Layer 2 of a small transformer language model trained on English Wikipedia (10 layers, counted from 0, width 128).
A neuron's activation on a vector x is SiLU(gate . x) times (in . x), where the dot is the dot product.

Input weights of the MLP neurons that the questions are about. A number n stands for (n - 128) times 0.0037.
n20 gate: 70, 119, 133, 107, 141, 93, 102, 105, 105, 183, 107, 118, 205, 100, 86, 100, 127, 120, 85, 123, 122, 160, 135, 140, 135, 107, 96, 116, 134, 140, 126, 132, 98, 99, 127, 119, 126, 109, 153, 160, 190, 162, 125, 104, 129, 147, 150, 133, 84, 124, 150, 140, 142, 101, 118, 125, 201, 135, 189, 105, 196, 106, 83, 117, 144, 174, 95, 106, 136, 108, 153, 134, 91, 133, 174, 132, 164, 125, 132, 139, 67, 142, 103, 127, 130, 101, 130, 105, 93, 126, 135, 83, 65, 135, 148, 93, 147, 79, 135, 124, 138, 106, 131, 116, 122, 116, 184, 89, 118, 163, 132, 133, 108, 124, 129, 159, 126, 119, 184, 131, 76, 87, 118, 154, 167, 141, 119, 127
n29 gate: 104, 150, 121, 138, 142, 153, 113, 148, 126, 83, 109, 94, 126, 122, 97, 139, 143, 114, 119, 119, 162, 111, 118, 148, 128, 132, 110, 155, 107, 52, 129, 114, 187, 127, 184, 106, 104, 127, 135, 113, 130, 149, 135, 158, 137, 120, 93, 119, 150, 124, 155, 122, 123, 122, 160, 113, 154, 123, 163, 111, 112, 116, 130, 158, 76, 121, 132, 160, 95, 115, 111, 131, 125, 103, 115, 180, 128, 133, 159, 128, 148, 129, 161, 118, 121, 76, 136, 114, 73, 108, 145, 145, 157, 144, 123, 136, 141, 97, 75, 105, 140, 129, 120, 139, 93, 130, 158, 160, 147, 125, 132, 120, 108, 124, 129, 172, 116, 105, 147, 64, 84, 135, 154, 112, 151, 105, 148, 152
n195 gate: 145, 137, 140, 106, 161, 99, 155, 127, 143, 126, 131, 123, 191, 92, 135, 129, 115, 107, 149, 123, 142, 117, 131, 113, 118, 119, 153, 97, 146, 143, 108, 122, 124, 135, 183, 157, 168, 85, 88, 155, 170, 100, 122, 107, 92, 99, 101, 172, 123, 157, 145, 176, 156, 143, 132, 125, 191, 89, 105, 107, 133, 178, 135, 172, 152, 131, 148, 106, 100, 93, 139, 110, 119, 130, 144, 109, 78, 126, 146, 174, 116, 132, 75, 106, 175, 89, 86, 122, 147, 152, 124, 130, 130, 178, 147, 155, 174, 171, 92, 88, 149, 106, 151, 170, 167, 99, 149, 95, 145, 154, 146, 148, 139, 149, 185, 107, 148, 124, 123, 127, 98, 149, 139, 107, 134, 118, 112, 142
n218 gate: 139, 129, 123, 123, 139, 122, 135, 115, 129, 132, 109, 136, 140, 93, 124, 163, 94, 161, 114, 108, 140, 184, 121, 80, 106, 112, 127, 131, 129, 141, 151, 131, 133, 129, 142, 108, 98, 149, 117, 76, 187, 121, 121, 113, 168, 145, 127, 129, 120, 118, 187, 123, 175, 134, 143, 134, 187, 111, 140, 88, 167, 134, 135, 156, 117, 97, 96, 136, 83, 115, 142, 104, 167, 167, 111, 159, 138, 145, 139, 142, 124, 119, 152, 118, 156, 126, 139, 94, 95, 116, 107, 117, 152, 113, 128, 157, 165, 52, 105, 157, 162, 127, 118, 125, 140, 156, 183, 162, 115, 128, 117, 152, 123, 154, 135, 105, 114, 142, 151, 109, 128, 104, 144, 138, 118, 74, 110, 139
n254 gate: 145, 147, 116, 157, 76, 173, 137, 126, 93, 124, 99, 120, 100, 152, 133, 130, 118, 121, 147, 136, 153, 164, 140, 125, 123, 131, 168, 116, 128, 173, 100, 140, 94, 138, 79, 89, 96, 144, 87, 93, 144, 143, 122, 124, 139, 126, 141, 109, 154, 113, 132, 250, 104, 134, 148, 116, 121, 118, 140, 120, 154, 122, 150, 131, 121, 97, 127, 170, 103, 96, 124, 121, 183, 172, 160, 119, 153, 124, 130, 151, 121, 103, 127, 118, 119, 155, 132, 116, 162, 122, 172, 109, 76, 94, 142, 114, 70, 47, 148, 139, 92, 115, 139, 158, 99, 158, 167, 126, 56, 156, 100, 117, 92, 121, 133, 120, 152, 93, 130, 129, 149, 137, 137, 166, 155, 148, 153, 158
n20 in: 107, 140, 131, 142, 161, 66, 136, 78, 98, 115, 119, 94, 157, 128, 113, 143, 121, 126, 143, 139, 105, 135, 165, 107, 150, 124, 134, 58, 107, 166, 132, 107, 115, 137, 106, 126, 93, 133, 118, 148, 185, 168, 144, 121, 155, 132, 137, 136, 114, 123, 102, 97, 157, 85, 116, 92, 187, 128, 151, 148, 168, 117, 94, 97, 130, 139, 113, 105, 165, 81, 121, 123, 102, 120, 189, 112, 154, 101, 120, 140, 121, 141, 141, 156, 91, 110, 145, 136, 102, 119, 113, 142, 139, 120, 160, 120, 130, 153, 87, 100, 127, 97, 119, 114, 109, 83, 148, 145, 124, 117, 122, 144, 126, 112, 124, 130, 85, 132, 134, 94, 91, 129, 115, 173, 155, 145, 121, 109
n29 in: 138, 136, 156, 93, 157, 155, 115, 124, 134, 111, 141, 152, 106, 80, 150, 149, 149, 132, 112, 123, 138, 91, 157, 126, 143, 118, 102, 127, 133, 119, 133, 105, 140, 141, 133, 141, 108, 149, 133, 131, 141, 120, 153, 134, 125, 121, 113, 131, 127, 114, 140, 121, 136, 118, 119, 157, 144, 149, 116, 127, 126, 99, 104, 150, 113, 113, 113, 132, 97, 166, 140, 133, 161, 136, 156, 109, 126, 116, 124, 130, 137, 103, 143, 122, 123, 135, 141, 102, 140, 81, 137, 124, 136, 110, 94, 121, 176, 131, 155, 127, 97, 124, 146, 142, 119, 105, 179, 152, 138, 98, 127, 116, 211, 170, 133, 105, 128, 107, 129, 77, 112, 92, 135, 137, 119, 93, 158, 172
n195 in: 115, 130, 127, 101, 136, 58, 146, 116, 158, 182, 159, 131, 173, 123, 136, 126, 109, 58, 102, 125, 134, 130, 136, 108, 138, 104, 132, 127, 115, 167, 177, 130, 131, 127, 166, 136, 157, 126, 162, 103, 144, 73, 104, 141, 138, 106, 91, 157, 155, 111, 150, 115, 198, 149, 127, 128, 149, 112, 129, 131, 134, 121, 154, 105, 102, 95, 118, 121, 116, 115, 147, 135, 138, 105, 115, 88, 146, 136, 124, 151, 133, 117, 77, 111, 78, 137, 107, 129, 135, 131, 66, 117, 141, 139, 129, 133, 111, 95, 155, 180, 170, 108, 120, 96, 119, 90, 119, 71, 144, 151, 115, 123, 94, 122, 122, 107, 127, 153, 119, 104, 121, 123, 104, 124, 156, 122, 87, 115
n218 in: 138, 126, 149, 149, 165, 103, 131, 112, 129, 138, 146, 118, 129, 83, 138, 135, 123, 123, 123, 134, 104, 138, 102, 123, 122, 60, 122, 117, 118, 123, 117, 101, 136, 116, 116, 114, 122, 125, 129, 83, 133, 118, 152, 124, 170, 136, 118, 130, 106, 125, 154, 122, 169, 138, 105, 169, 145, 148, 122, 137, 143, 137, 133, 150, 151, 77, 123, 150, 94, 125, 122, 150, 176, 158, 100, 93, 156, 148, 154, 119, 146, 114, 136, 129, 147, 136, 139, 90, 91, 110, 122, 85, 146, 127, 126, 147, 145, 127, 104, 146, 140, 111, 97, 103, 117, 133, 134, 179, 134, 114, 139, 143, 128, 178, 106, 76, 100, 143, 135, 140, 148, 116, 156, 147, 90, 101, 124, 153
n254 in: 124, 124, 104, 123, 69, 161, 132, 141, 139, 110, 106, 119, 77, 107, 106, 131, 143, 131, 90, 149, 149, 141, 114, 133, 138, 130, 167, 139, 101, 117, 133, 91, 133, 158, 104, 120, 137, 93, 119, 111, 157, 132, 146, 150, 100, 141, 120, 141, 186, 182, 120, 191, 155, 145, 139, 112, 121, 109, 79, 93, 100, 167, 145, 151, 152, 147, 189, 127, 107, 72, 134, 111, 178, 114, 124, 145, 110, 138, 100, 129, 130, 136, 109, 117, 133, 123, 140, 134, 149, 153, 128, 148, 128, 125, 144, 136, 150, 134, 165, 116, 120, 84, 147, 125, 128, 115, 124, 136, 101, 171, 99, 116, 146, 145, 120, 117, 187, 159, 118, 125, 129, 153, 133, 146, 120, 118, 135, 152

Each question shows a token from some text and the vector x that enters the MLP there. A number n stands for (n - 128) times 0.03.

"ed": 130, 135, 156, 100, 147, 130, 156, 117, 90, 115, 150, 123, 137, 169, 150, 106, 135, 134, 71, 138, 123, 123, 158, 102, 151, 130, 146, 135, 118, 149, 131, 126, 120, 113, 114, 139, 140, 136, 161, 112, 92, 123, 132, 171, 126, 92, 135, 151, 154, 101, 79, 103, 121, 173, 178, 150, 108, 141, 186, 122, 79, 124, 133, 107, 136, 129, 113, 121, 174, 166, 119, 151, 129, 137, 121, 143, 144, 129, 119, 101, 143, 124, 157, 147, 117, 129, 144, 155, 150, 114, 146, 107, 94, 98, 109, 89, 112, 131, 109, 106, 145, 112, 128, 145, 120, 114, 98, 122, 112, 124, 135, 117, 103, 131, 51, 116, 110, 120, 102, 127, 121, 107, 73, 124, 129, 138, 105, 145
The three highest activations, in order: n218, n254, n29

" from": 112, 116, 171, 117, 74, 104, 110, 129, 103, 148, 139, 136, 138, 134, 121, 127, 157, 109, 136, 180, 126, 134, 131, 133, 142, 129, 118, 106, 125, 119, 131, 152, 139, 133, 159, 157, 135, 100, 122, 71, 104, 117, 159, 108, 138, 128, 146, 118, 130, 114, 100, 118, 113, 132, 175, 136, 77, 136, 100, 128, 94, 123, 110, 108, 101, 142, 151, 134, 120, 128, 111, 151, 173, 148, 134, 105, 150, 133, 148, 145, 96, 119, 116, 159, 119, 134, 118, 123, 117, 144, 136, 103, 145, 126, 109, 76, 143, 159, 119, 125, 131, 117, 99, 142, 100, 124, 117, 146, 144, 118, 117, 103, 152, 130, 115, 149, 107, 79, 122, 122, 142, 99, 128, 110, 127, 125, 109, 122
The two highest activations, in order: n20, n254

" career": 152, 121, 99, 123, 121, 143, 191, 141, 172, 116, 140, 162, 112, 155, 144, 110, 127, 115, 122, 144, 113, 124, 76, 176, 109, 173, 143, 142, 134, 119, 122, 114, 127, 120, 131, 152, 137, 151, 144, 122, 134, 148, 103, 99, 109, 158, 143, 115, 135, 154, 90, 115, 105, 88, 138, 142, 126, 135, 88, 128, 115, 114, 129, 146, 128, 135, 99, 126, 140, 123, 150, 142, 96, 161, 113, 139, 137, 100, 180, 115, 96, 137, 147, 150, 140, 150, 134, 141, 157, 147, 110, 140, 125, 160, 120, 120, 76, 156, 184, 130, 128, 105, 129, 130, 120, 138, 102, 112, 190, 154, 156, 130, 128, 118, 137, 134, 131, 131, 144, 130, 165, 79, 166, 133, 106, 115, 114, 139
The most active neuron and its activation: n20, at about 0.46

"s": 81, 142, 121, 94, 106, 127, 145, 91, 135, 145, 152, 120, 124, 158, 129, 107, 107, 159, 193, 141, 122, 151, 89, 143, 143, 129, 135, 85, 112, 130, 127, 116, 132, 149, 150, 179, 130, 138, 149, 141, 113, 127, 127, 168, 98, 107, 98, 131, 124, 141, 98, 128, 122, 144, 161, 116, 142, 136, 126, 152, 130, 108, 139, 149, 159, 164, 126, 112, 116, 142, 102, 150, 127, 110, 187, 126, 161, 113, 153, 92, 110, 125, 119, 153, 151, 103, 113, 130, 137, 168, 145, 129, 133, 161, 112, 130, 77, 120, 159, 142, 114, 123, 101, 137, 115, 133, 80, 130, 90, 147, 158, 177, 111, 130, 109, 117, 97, 145, 118, 112, 151, 132, 138, 112, 118, 154, 102, 128
The most active neuron and its activation: n29, at about 0.37

"ife": 141, 134, 86, 178, 141, 149, 165, 180, 117, 99, 119, 135, 109, 104, 93, 124, 165, 116, 113, 132, 109, 141, 117, 146, 193, 117, 125, 178, 145, 85, 127, 113, 146, 168, 152, 119, 111, 126, 115, 123, 124, 124, 142, 143, 124, 125, 122, 132, 146, 122, 104, 88, 107, 109, 134, 175, 110, 103, 100, 142, 98, 166, 145, 144, 80, 87, 116, 100, 154, 120, 115, 138, 126, 114, 48, 78, 84, 84, 101, 110, 136, 145, 150, 133, 113, 133, 147, 151, 129, 145, 97, 147, 130, 131, 122, 122, 190, 130, 155, 130, 132, 147, 82, 152, 134, 112, 119, 172, 184, 152, 145, 132, 143, 108, 95, 131, 124, 125, 143, 134, 82, 105, 123, 100, 123, 95, 122, 152
The neuron with the highest activation: n29

" broad": 188, 119, 117, 107, 154, 99, 146, 144, 148, 120, 149, 147, 117, 127, 143, 115, 160, 120, 107, 158, 127, 111, 102, 156, 134, 135, 102, 151, 102, 185, 141, 166, 161, 126, 153, 163, 151, 120, 161, 122, 141, 112, 165, 185, 155, 140, 124, 142, 86, 97, 78, 105, 128, 129, 155, 147, 83, 120, 108, 117, 143, 150, 110, 160, 110, 123, 130, 70, 151, 161, 135, 166, 106, 115, 131, 158, 105, 130, 124, 105, 154, 135, 156, 140, 110, 130, 150, 163, 151, 137, 162, 158, 167, 106, 160, 136, 158, 144, 158, 129, 150, 118, 177, 124, 148, 157, 87, 109, 197, 105, 115, 133, 164, 89, 117, 98, 127, 125, 117, 120, 127, 151, 118, 165, 108, 141, 129, 131
The neuron with the highest activation: n218

" Miss": 177, 124, 129, 151, 121, 147, 121, 127, 114, 156, 139, 156, 144, 131, 98, 138, 122, 143, 136, 137, 109, 148, 119, 87, 142, 102, 91, 176, 159, 128, 137, 146, 100, 131, 88, 62, 116, 135, 100, 120, 78, 131, 172, 134, 112, 153, 132, 146, 152, 64, 107, 108, 93, 141, 104, 144, 123, 102, 142, 126, 153, 144, 110, 136, 160, 130, 156, 123, 148, 119, 118, 155, 103, 146, 122, 103, 125, 133, 115, 117, 102, 182, 155, 144, 125, 135, 153, 135, 134, 97, 141, 98, 154, 163, 158, 103, 129, 168, 124, 132, 146, 120, 112, 102, 75, 132, 139, 136, 131, 102, 139, 159, 145, 119, 77, 93, 110, 164, 135, 105, 122, 83, 138, 124, 115, 118, 100, 139
The neuron with the highest activation: n195

" Won": 149, 146, 145, 130, 75, 121, 159, 136, 129, 102, 116, 157, 141, 145, 151, 139, 109, 123, 70, 144, 119, 144, 123, 145, 106, 139, 112, 131, 150, 117, 127, 123, 139, 110, 77, 148, 138, 108, 134, 127, 92, 138, 117, 148, 91, 91, 156, 126, 130, 73, 101, 115, 147, 143, 111, 115, 78, 132, 105, 143, 127, 160, 91, 107, 94, 145, 123, 100, 120, 68, 97, 155, 169, 141, 133, 82, 115, 155, 150, 97, 116, 145, 146, 144, 102, 144, 123, 139, 161, 84, 164, 128, 153, 125, 165, 119, 145, 103, 66, 97, 132, 147, 99, 104, 93, 146, 148, 170, 181, 119, 144, 70, 169, 126, 109, 108, 122, 166, 148, 103, 95, 102, 109, 127, 124, 135, 157, 115
The two highest activations, in order: n195, n29